Layer 3 of a small transformer language model trained on English Wikipedia (16 layers, counted from 0, width 64).
A neuron's activation on a vector x is GELU(weights . x), where the dot is the dot product.

Input weights of the MLP neurons that the questions are about. A number n stands for (n - 500) times 0.0015.
n8: 630,503,458,495,395,439,517,723,688,361,695,631,469,398,436,415,589,440,535,566,316,387,371,389,542,419,515,396,484,287,694,442,427,590,575,537,549,563,582,569,728,598,344,244,324,459,407,584,550,596,713,328,526,598,515,393,604,336,329,374,680,477,610,486
n10: 451,433,653,463,314,261,593,558,641,477,555,564,465,408,620,511,459,510,565,449,349,573,432,618,620,416,510,520,515,547,674,283,419,608,560,519,371,612,557,541,490,479,561,351,514,254,671,392,494,504,769,422,636,588,519,347,663,354,282,411,469,496,569,427
n12: 528,577,597,676,553,522,430,675,541,385,568,488,301,511,609,314,560,685,183,578,603,480,559,332,651,479,420,656,413,365,412,466,522,696,449,292,535,465,637,617,495,518,587,457,317,491,630,451,169,576,512,587,220,494,544,717,677,363,167,338,369,393,589,558
n15: 597,521,745,724,261,490,295,325,422,462,322,545,537,358,380,462,606,304,434,706,383,584,569,743,652,511,610,422,736,439,707,443,663,385,658,153,350,750,527,384,709,547,473,346,584,349,480,546,416,828,626,448,613,499,448,440,617,367,468,148,398,275,820,564
n25: 433,475,580,501,429,685,534,387,594,450,386,343,510,589,517,392,747,287,478,471,694,504,681,619,532,359,587,569,600,411,566,512,364,500,626,521,533,390,527,374,855,376,383,425,507,515,569,532,412,449,593,443,548,514,545,378,481,399,373,517,332,598,515,720
n31: 494,489,501,519,515,502,509,481,498,504,515,494,511,496,495,493,505,492,501,503,492,505,489,498,504,486,500,491,478,504,501,512,502,498,486,518,505,502,499,504,505,490,502,518,514,494,491,503,522,500,504,525,485,507,506,505,490,494,496,478,495,503,480,506
n40: 507,485,503,529,492,500,504,493,498,503,507,493,499,499,477,491,491,506,501,497,492,497,495,501,473,510,496,508,499,495,502,490,504,484,473,502,495,507,505,487,501,496,486,498,499,510,500,506,493,501,495,462,481,508,504,501,490,505,500,485,498,509,488,496
n46: 451,563,448,542,269,540,505,470,843,600,378,377,271,499,457,510,627,198,471,581,605,623,452,793,765,94,373,489,517,402,484,409,402,626,444,510,351,688,532,538,698,483,453,278,258,475,795,341,540,598,446,458,630,558,611,456,443,589,471,318,379,359,497,484
n67: 628,517,597,661,589,613,349,582,507,337,571,474,292,525,493,340,614,502,468,814,437,435,407,449,620,407,411,605,541,362,607,310,203,422,642,426,559,469,384,435,708,540,635,347,505,550,346,388,527,468,650,506,471,308,608,714,395,409,423,495,673,481,609,713
n85: 498,481,510,503,504,506,490,508,496,498,518,517,496,517,500,502,497,494,501,497,495,484,521,508,484,522,501,499,487,490,505,496,499,502,498,477,490,528,506,515,500,500,503,497,506,499,521,513,518,505,499,485,491,501,501,507,492,504,495,523,509,512,515,497
n97: 560,403,532,478,341,628,587,404,495,497,533,382,410,518,473,618,703,592,474,520,509,453,482,503,648,322,500,772,722,514,517,474,464,657,298,582,377,742,469,444,603,437,543,517,323,370,649,546,434,555,146,257,463,241,446,594,464,311,452,478,504,412,507,549
n100: 533,290,245,898,342,544,453,516,416,343,350,617,482,188,433,475,553,682,354,649,433,544,665,554,691,512,444,358,581,392,751,636,317,443,552,429,419,625,290,771,581,612,821,284,693,370,478,581,453,715,526,323,587,420,571,363,635,426,367,336,440,516,593,672
n106: 620,520,713,448,424,413,575,726,656,699,599,455,505,620,434,380,496,535,549,487,285,595,538,584,637,374,488,411,413,483,496,180,681,708,408,476,400,699,582,568,568,532,565,233,521,326,503,428,495,417,544,495,524,485,595,498,709,488,389,400,501,516,504,388
n109: 434,428,545,444,299,563,345,467,433,499,570,588,385,373,334,541,557,610,378,632,488,679,585,334,542,523,536,361,588,341,704,523,412,651,437,514,564,464,552,547,628,587,745,510,589,508,373,184,432,502,325,281,505,461,773,602,390,352,412,519,612,656,420,660
n119: 389,484,654,781,363,291,281,736,725,562,238,396,382,524,446,436,755,278,406,566,413,587,423,428,496,365,561,494,620,381,563,527,701,569,469,409,306,577,721,659,444,400,596,470,453,312,716,399,271,662,463,600,649,727,607,414,573,415,224,390,511,502,563,466
n123: 540,532,581,657,394,512,385,710,475,643,645,534,508,418,366,614,584,429,322,596,484,331,563,558,432,291,659,639,535,564,621,60,497,529,706,358,328,465,552,512,475,489,459,451,602,282,687,189,492,370,667,713,495,520,705,682,409,575,342,316,405,71,541,397
n131: 445,543,508,907,678,302,380,494,691,339,566,478,435,444,303,354,620,525,183,843,387,642,642,375,545,413,819,555,505,395,710,457,374,693,702,252,493,463,378,431,369,455,469,460,466,489,665,428,406,516,588,388,617,493,453,618,760,374,340,371,542,542,585,543
n141: 371,656,643,631,529,457,330,475,341,454,225,471,407,506,474,540,953,444,482,555,587,450,463,355,402,627,538,679,918,459,500,408,581,563,588,386,407,672,570,573,631,456,777,432,183,389,391,566,430,602,652,655,402,667,558,474,423,259,419,500,655,593,446,376
n159: 352,675,593,652,555,446,464,614,499,427,432,582,438,440,455,519,670,504,336,613,495,600,549,448,437,480,883,659,573,412,562,413,426,717,507,344,472,534,456,458,409,400,599,472,597,547,717,252,297,537,690,571,424,458,614,508,553,275,253,455,540,465,419,608
n161: 510,482,484,485,496,486,500,482,498,494,500,487,489,507,461,498,494,503,490,500,477,489,481,497,498,504,493,497,497,486,485,489,509,496,493,496,496,504,527,489,489,507,494,485,501,499,492,494,486,497,502,483,490,496,497,478,486,497,496,489,502,497,494,499
n163: 500,492,499,504,504,507,487,494,496,503,510,511,503,519,502,506,511,497,503,500,487,496,527,500,518,512,503,504,477,509,498,511,496,510,510,503,489,513,508,509,499,518,506,502,508,493,508,501,512,513,506,516,485,511,511,498,501,498,501,518,514,500,495,511
n168: 395,516,572,475,409,548,587,531,456,680,496,525,473,548,391,243,431,669,603,536,535,303,448,570,677,594,559,633,478,362,635,375,447,415,460,421,453,504,516,638,582,656,609,367,634,453,451,156,393,550,519,619,378,637,807,448,351,380,434,384,437,387,744,399
n174: 531,401,456,774,563,681,336,403,549,500,285,615,427,378,487,625,667,526,570,458,552,423,718,463,507,485,686,531,969,538,565,637,674,598,301,111,334,608,692,610,529,581,616,489,590,399,339,495,370,619,516,424,267,272,421,520,525,446,497,403,504,414,551,617
n179: 506,504,403,658,473,252,309,491,647,386,632,489,292,638,309,399,504,443,446,515,631,66,634,388,512,562,788,497,510,347,751,266,313,485,651,255,420,560,517,452,624,584,532,616,441,472,534,272,471,731,613,691,640,568,677,591,571,491,330,261,615,256,690,479
n185: 417,564,357,684,495,547,320,560,489,496,461,323,533,406,264,371,567,446,441,621,556,409,529,465,462,610,820,655,595,399,549,275,602,683,434,369,353,589,528,607,444,551,496,615,371,207,578,342,479,676,544,585,559,400,445,508,626,472,454,328,593,310,589,654

Each question shows a token from some text and the vector x that enters the MLP there. A number n stands for (n - 500) times 0.0076.

"ed": 529,534,537,424,464,561,634,519,537,477,624,532,579,549,514,406,318,633,534,506,436,512,522,460,593,441,466,611,370,502,457,424,364,388,525,622,517,483,450,434,458,481,406,460,446,501,496,728,579,332,478,484,443,321,499,505,421,661,657,643,435,418,531,518
Which neuron lights up most? n67

" acc": 529,460,476,543,403,293,378,505,514,734,465,502,567,395,423,459,368,436,591,584,401,502,539,455,501,534,592,446,470,564,526,617,382,449,505,491,653,546,496,459,383,452,468,463,719,443,694,572,488,547,662,476,573,447,459,456,535,612,495,563,454,431,465,580
Which neuron lights up most? n100

"\n": 492,595,566,476,794,609,451,466,504,581,277,394,495,588,483,466,393,556,671,449,481,523,478,463,461,554,561,503,462,577,479,542,625,324,509,531,432,600,466,526,250,476,508,502,545,495,512,614,450,434,398,597,522,467,450,510,389,514,726,540,484,599,496,347
Which two neurons fire most, strongest first? n141, n174

" |": 570,525,417,500,626,480,525,566,501,562,512,457,552,513,534,572,73,435,612,480,486,519,523,493,635,520,637,497,442,520,294,367,520,542,399,577,552,289,524,629,346,516,525,558,450,434,579,480,459,566,524,448,492,406,469,474,453,526,584,547,571,519,499,463
Which two neurons fire most, strongest first? n185, n106

" years": 570,492,337,497,451,629,476,500,540,589,576,411,590,489,387,596,335,360,441,473,507,591,541,479,501,566,448,481,356,637,359,553,514,430,495,531,576,404,458,525,543,482,455,382,554,587,623,575,571,508,581,475,575,441,385,483,499,606,651,598,346,436,578,344
Which neuron lights up most? n46

"a": 459,484,435,285,502,455,570,514,556,530,528,552,467,560,507,681,393,445,588,398,456,416,438,548,507,490,674,467,450,621,639,479,583,455,517,633,471,443,455,342,599,468,433,644,579,550,470,626,546,544,638,370,460,518,563,489,413,378,574,642,402,579,512,364
The three highest activations, in order: n10, n25, n8

" ": 469,435,593,449,572,463,477,452,405,578,450,470,457,585,451,516,393,523,540,520,502,466,497,539,478,493,648,513,486,520,362,520,406,478,487,433,596,329,413,512,614,533,424,686,701,705,549,405,496,533,548,480,550,526,416,445,288,521,787,587,587,476,453,445
Which neuron fires most, and how strongly? n168, at about 0.25

"ss": 580,518,516,322,472,524,364,444,439,589,527,485,614,519,412,505,406,541,703,469,467,467,527,662,432,393,465,484,400,434,455,609,362,333,508,660,514,395,503,473,396,469,556,521,628,574,539,601,533,516,446,571,500,424,558,496,379,600,474,627,592,578,593,344
Which neuron lights up most? n168

"us": 487,457,506,415,385,319,508,543,561,662,584,416,523,573,509,581,355,523,599,389,459,546,440,420,546,531,630,470,336,434,481,588,531,493,550,643,594,420,441,387,528,531,551,490,622,612,608,645,549,469,358,425,508,533,438,499,476,458,427,642,525,569,441,384
Which neuron lights up most? n106

" had": 455,563,442,438,462,571,450,460,535,654,538,374,501,535,521,470,435,409,501,543,541,520,482,636,681,480,274,526,394,520,499,499,412,357,509,528,536,444,532,517,487,485,429,510,510,583,798,625,498,539,405,449,520,530,524,417,345,568,507,484,414,381,606,466
Which neuron fires most, and how strongly? n46, at about 3.6

" comp": 524,502,600,514,413,302,425,462,574,522,457,465,490,476,489,461,375,573,666,584,395,520,579,453,441,535,558,338,430,495,548,599,507,462,502,441,648,454,532,481,424,455,370,500,573,432,586,601,545,510,525,517,577,493,416,426,597,650,526,526,568,454,436,641
The three highest activations, in order: n131, n15, n10

" G": 554,519,572,429,494,469,422,368,484,423,470,462,510,477,501,626,397,424,415,458,536,505,512,495,325,550,443,539,512,534,392,628,396,422,534,589,596,371,539,502,520,494,555,633,395,631,410,595,543,451,510,547,511,486,505,504,386,547,445,798,595,568,317,431
Which neuron fires most, and how strongly? n141, at about 0.39

" of": 570,461,468,451,581,524,634,453,550,329,512,590,592,445,546,468,332,581,522,414,568,539,490,444,522,464,374,392,327,421,525,645,457,452,578,613,490,436,484,507,472,530,443,416,380,731,501,657,488,590,514,464,404,487,550,491,447,503,443,572,476,617,523,546
Which neuron fires most, and how strongly? n8, at about 0.96

"==": 486,568,405,476,625,668,548,508,385,619,440,432,646,554,499,298,427,519,557,467,497,483,541,380,459,541,524,510,464,419,383,563,542,477,500,480,562,428,424,527,415,532,561,460,541,416,403,534,494,458,497,450,376,424,502,555,380,485,978,485,633,558,552,561
The three highest activations, in order: n168, n174, n185

"g": 509,508,670,349,489,442,554,455,438,447,578,458,522,627,456,666,470,521,820,589,489,431,532,536,379,438,445,505,445,557,568,509,352,544,493,604,636,465,525,427,523,470,472,472,350,486,356,627,504,415,488,467,607,533,431,457,408,521,518,749,437,573,345,487
Which neuron fires most, and how strongly? n25, at about 0.45

" se": 477,541,468,362,454,451,436,382,570,621,565,482,404,507,598,571,366,484,656,382,508,510,447,573,452,580,546,428,418,439,479,487,636,277,494,508,474,448,497,414,481,474,421,639,492,488,547,577,562,552,538,532,534,557,636,429,376,526,694,541,568,524,574,503
Which neuron lights up most? n168

" N": 570,559,274,447,577,688,498,424,510,422,461,499,468,424,545,565,434,483,425,448,489,508,492,518,374,478,436,523,561,499,449,653,483,521,466,530,567,390,546,424,522,492,468,647,498,537,473,706,569,520,469,484,466,350,438,444,374,547,724,737,597,528,377,601
Which neuron fires most, and how strongly? n174, at about 0.54

"The": 499,480,366,423,663,496,505,598,611,375,553,601,451,512,517,402,238,459,416,570,499,464,495,492,467,511,243,514,356,638,400,452,561,597,508,564,668,428,487,491,456,466,513,606,413,677,377,487,473,549,379,494,466,544,529,536,413,496,495,646,656,546,604,506
Which neuron fires most, and how strongly? n12, at about 0.57

" 202": 444,378,477,619,653,424,517,432,474,616,395,348,444,595,571,557,523,593,501,349,515,466,513,539,485,528,403,522,471,569,322,599,615,499,481,504,576,440,442,491,509,474,548,501,433,626,529,754,413,509,555,528,477,419,210,489,546,609,694,528,485,537,569,601
Which neuron fires most, and how strongly? n174, at about 0.61

"ly": 486,489,506,423,562,627,500,594,556,657,595,547,412,495,464,508,356,419,531,474,476,498,511,468,540,421,539,556,292,481,274,241,458,518,528,602,439,357,509,437,550,447,421,422,574,585,549,594,461,544,457,514,500,506,616,603,538,600,480,618,386,450,532,577
Which neuron fires most, and how strongly? n123, at about 1.8

" –": 469,510,658,370,553,569,509,499,619,593,510,492,416,481,463,389,208,577,370,391,516,449,529,416,658,501,454,586,386,592,530,567,472,315,458,525,555,531,512,513,525,510,551,544,450,519,533,558,468,484,358,493,490,419,482,555,444,577,605,646,354,564,441,605
Which neuron lights up most? n12

" pro": 525,524,470,550,541,433,511,429,589,474,515,523,506,490,536,482,342,609,648,602,536,479,484,393,440,629,553,442,337,407,364,579,497,561,508,374,547,521,436,449,510,474,474,486,453,519,458,413,577,445,652,491,581,527,399,412,618,557,570,503,487,437,507,718
Which neuron lights up most? n131

" 199": 406,416,392,560,636,489,529,345,513,655,369,504,481,635,519,488,440,584,546,471,557,344,511,445,448,516,493,510,486,638,324,598,593,451,539,518,609,477,434,552,559,504,562,482,458,524,469,630,487,333,485,453,524,532,288,438,553,572,785,584,407,578,491,515
Which neuron lights up most? n174

",": 533,520,431,572,518,438,518,610,476,481,536,390,366,435,484,513,279,500,575,535,417,484,498,481,646,446,454,594,366,583,419,624,400,412,492,547,619,502,489,594,482,573,493,505,586,625,657,744,434,514,541,384,527,450,442,525,530,335,495,543,470,511,476,496
Which neuron lights up most? n100

" per": 518,517,423,564,412,393,465,453,516,401,563,546,612,458,461,405,180,497,728,492,499,408,532,501,443,567,539,481,343,462,434,593,468,439,594,475,604,405,448,525,512,530,452,362,567,569,464,637,526,458,596,604,583,508,505,420,451,494,634,533,546,492,545,507
The three highest activations, in order: n8, n179, n168

"ing": 606,515,611,280,490,500,551,544,523,475,670,563,591,448,459,532,398,560,405,472,503,536,551,457,543,490,501,508,280,502,447,484,379,391,490,620,498,295,502,411,569,458,396,441,477,593,521,628,502,479,571,547,439,448,626,562,365,631,506,651,427,468,501,392
Which neuron fires most, and how strongly? n123, at about 0.2

"ence": 582,489,545,411,447,355,441,603,566,558,660,418,516,477,475,598,336,465,455,298,473,622,526,471,565,582,523,526,357,569,466,545,687,430,472,620,553,393,474,395,573,433,330,483,548,528,554,675,556,488,537,553,467,455,334,543,402,545,477,617,496,469,530,383
Which neuron fires most, and how strongly? n106, at about 0.2

"art": 516,478,328,407,418,574,499,556,547,503,525,349,548,527,483,706,518,496,686,382,525,547,528,485,443,460,221,522,400,458,418,483,562,509,491,712,474,560,498,350,564,393,583,568,554,593,465,662,550,356,433,477,496,518,533,530,578,472,429,638,470,478,541,467
Which neuron lights up most? n97

" res": 432,470,524,543,327,384,485,445,555,806,413,520,617,540,478,511,282,330,497,525,417,416,487,492,532,561,593,466,435,523,397,557,574,328,551,530,568,467,481,485,508,443,466,465,579,461,726,531,552,501,615,531,566,454,517,450,531,562,607,557,478,488,491,426
Which neuron fires most, and how strongly? n15, at about 0.65

" D": 647,476,489,498,581,563,466,350,439,466,450,544,534,529,414,699,405,447,422,495,451,481,502,581,420,439,360,529,513,539,435,634,382,386,517,533,605,386,454,434,637,482,528,625,523,645,499,532,529,393,408,482,564,414,437,533,402,618,655,759,607,621,385,456
Which neuron lights up most? n67

" M": 443,536,314,489,589,502,557,415,355,463,389,507,573,492,511,730,347,426,420,506,455,528,492,497,317,513,541,478,561,441,482,705,627,473,526,554,536,471,492,497,523,498,526,598,603,610,515,529,581,378,367,451,485,517,521,468,479,482,711,686,570,507,334,471
Which neuron lights up most? n109

" f": 496,504,495,499,456,434,475,418,538,633,435,578,520,342,514,610,284,440,598,566,510,496,508,526,443,499,316,527,522,469,442,648,623,417,485,452,497,368,513,447,569,476,398,490,506,511,740,545,436,502,523,635,494,505,591,479,414,372,358,631,604,650,395,685
Which two neurons fire most, strongest first? n119, n25

" and": 525,593,306,557,677,443,487,570,667,467,521,483,459,506,508,561,170,511,624,548,486,466,482,585,622,448,548,491,310,574,426,314,372,539,528,519,600,312,476,494,549,536,463,480,445,563,624,468,460,496,496,410,527,547,517,557,380,577,383,577,487,496,494,517
The three highest activations, in order: n46, n179, n67

" or": 600,563,386,483,436,493,505,479,625,388,550,575,522,431,497,517,190,498,676,266,527,365,491,535,582,502,449,446,348,535,454,412,281,454,517,544,497,524,496,500,528,522,410,516,566,573,577,573,530,476,584,495,639,543,531,506,393,604,536,482,529,505,533,404
Which neuron fires most, and how strongly? n179, at about 1.2

"–": 576,428,583,554,555,480,423,441,476,590,459,488,533,481,486,471,253,455,530,381,517,451,520,479,485,611,670,572,521,449,523,483,504,543,517,497,671,471,468,410,400,512,425,517,522,454,485,571,523,267,567,527,474,448,363,598,583,521,715,566,592,459,254,609
Which neuron lights up most? n185

" July": 326,494,376,568,522,468,467,598,483,517,496,336,446,499,492,451,303,463,570,569,494,604,554,494,539,448,586,517,460,561,468,577,510,673,488,484,635,508,444,436,480,542,584,427,536,730,575,735,439,615,486,445,454,448,244,459,455,580,506,602,431,476,459,684
Which neuron lights up most? n131

"p": 464,469,547,419,417,380,530,541,389,361,411,470,521,511,458,515,382,618,758,601,468,534,560,506,375,400,619,454,434,519,587,606,530,621,523,560,656,396,525,399,476,496,340,546,631,585,576,640,505,484,419,477,493,520,389,412,593,496,339,669,533,531,381,568
Which two neurons fire most, strongest first? n25, n159

"i": 398,467,541,310,418,424,546,536,500,494,479,476,441,548,506,512,461,558,750,291,504,412,454,463,453,490,618,515,480,526,530,607,521,547,530,651,591,508,475,371,611,520,442,560,508,587,350,811,495,590,563,473,501,552,415,442,324,373,632,685,569,504,464,420
Which neuron fires most, and how strongly? n8, at about 0.53

"ee": 610,437,462,384,551,389,475,474,555,490,587,411,470,492,539,682,505,543,540,273,503,658,525,521,532,560,574,390,374,581,468,468,558,490,462,613,430,421,482,442,452,410,508,583,579,540,484,637,506,504,550,416,508,521,436,428,549,695,465,588,382,561,563,431
Which neuron fires most, and how strongly? n10, at about 0.24

"ings": 500,566,569,383,418,523,514,541,498,685,693,496,579,566,479,581,286,445,443,484,433,495,504,392,506,548,491,482,323,538,433,496,523,416,476,609,632,379,501,437,677,457,462,443,549,577,586,403,510,415,492,542,507,426,568,536,446,552,462,704,396,464,462,324
The three highest activations, in order: n123, n106, n168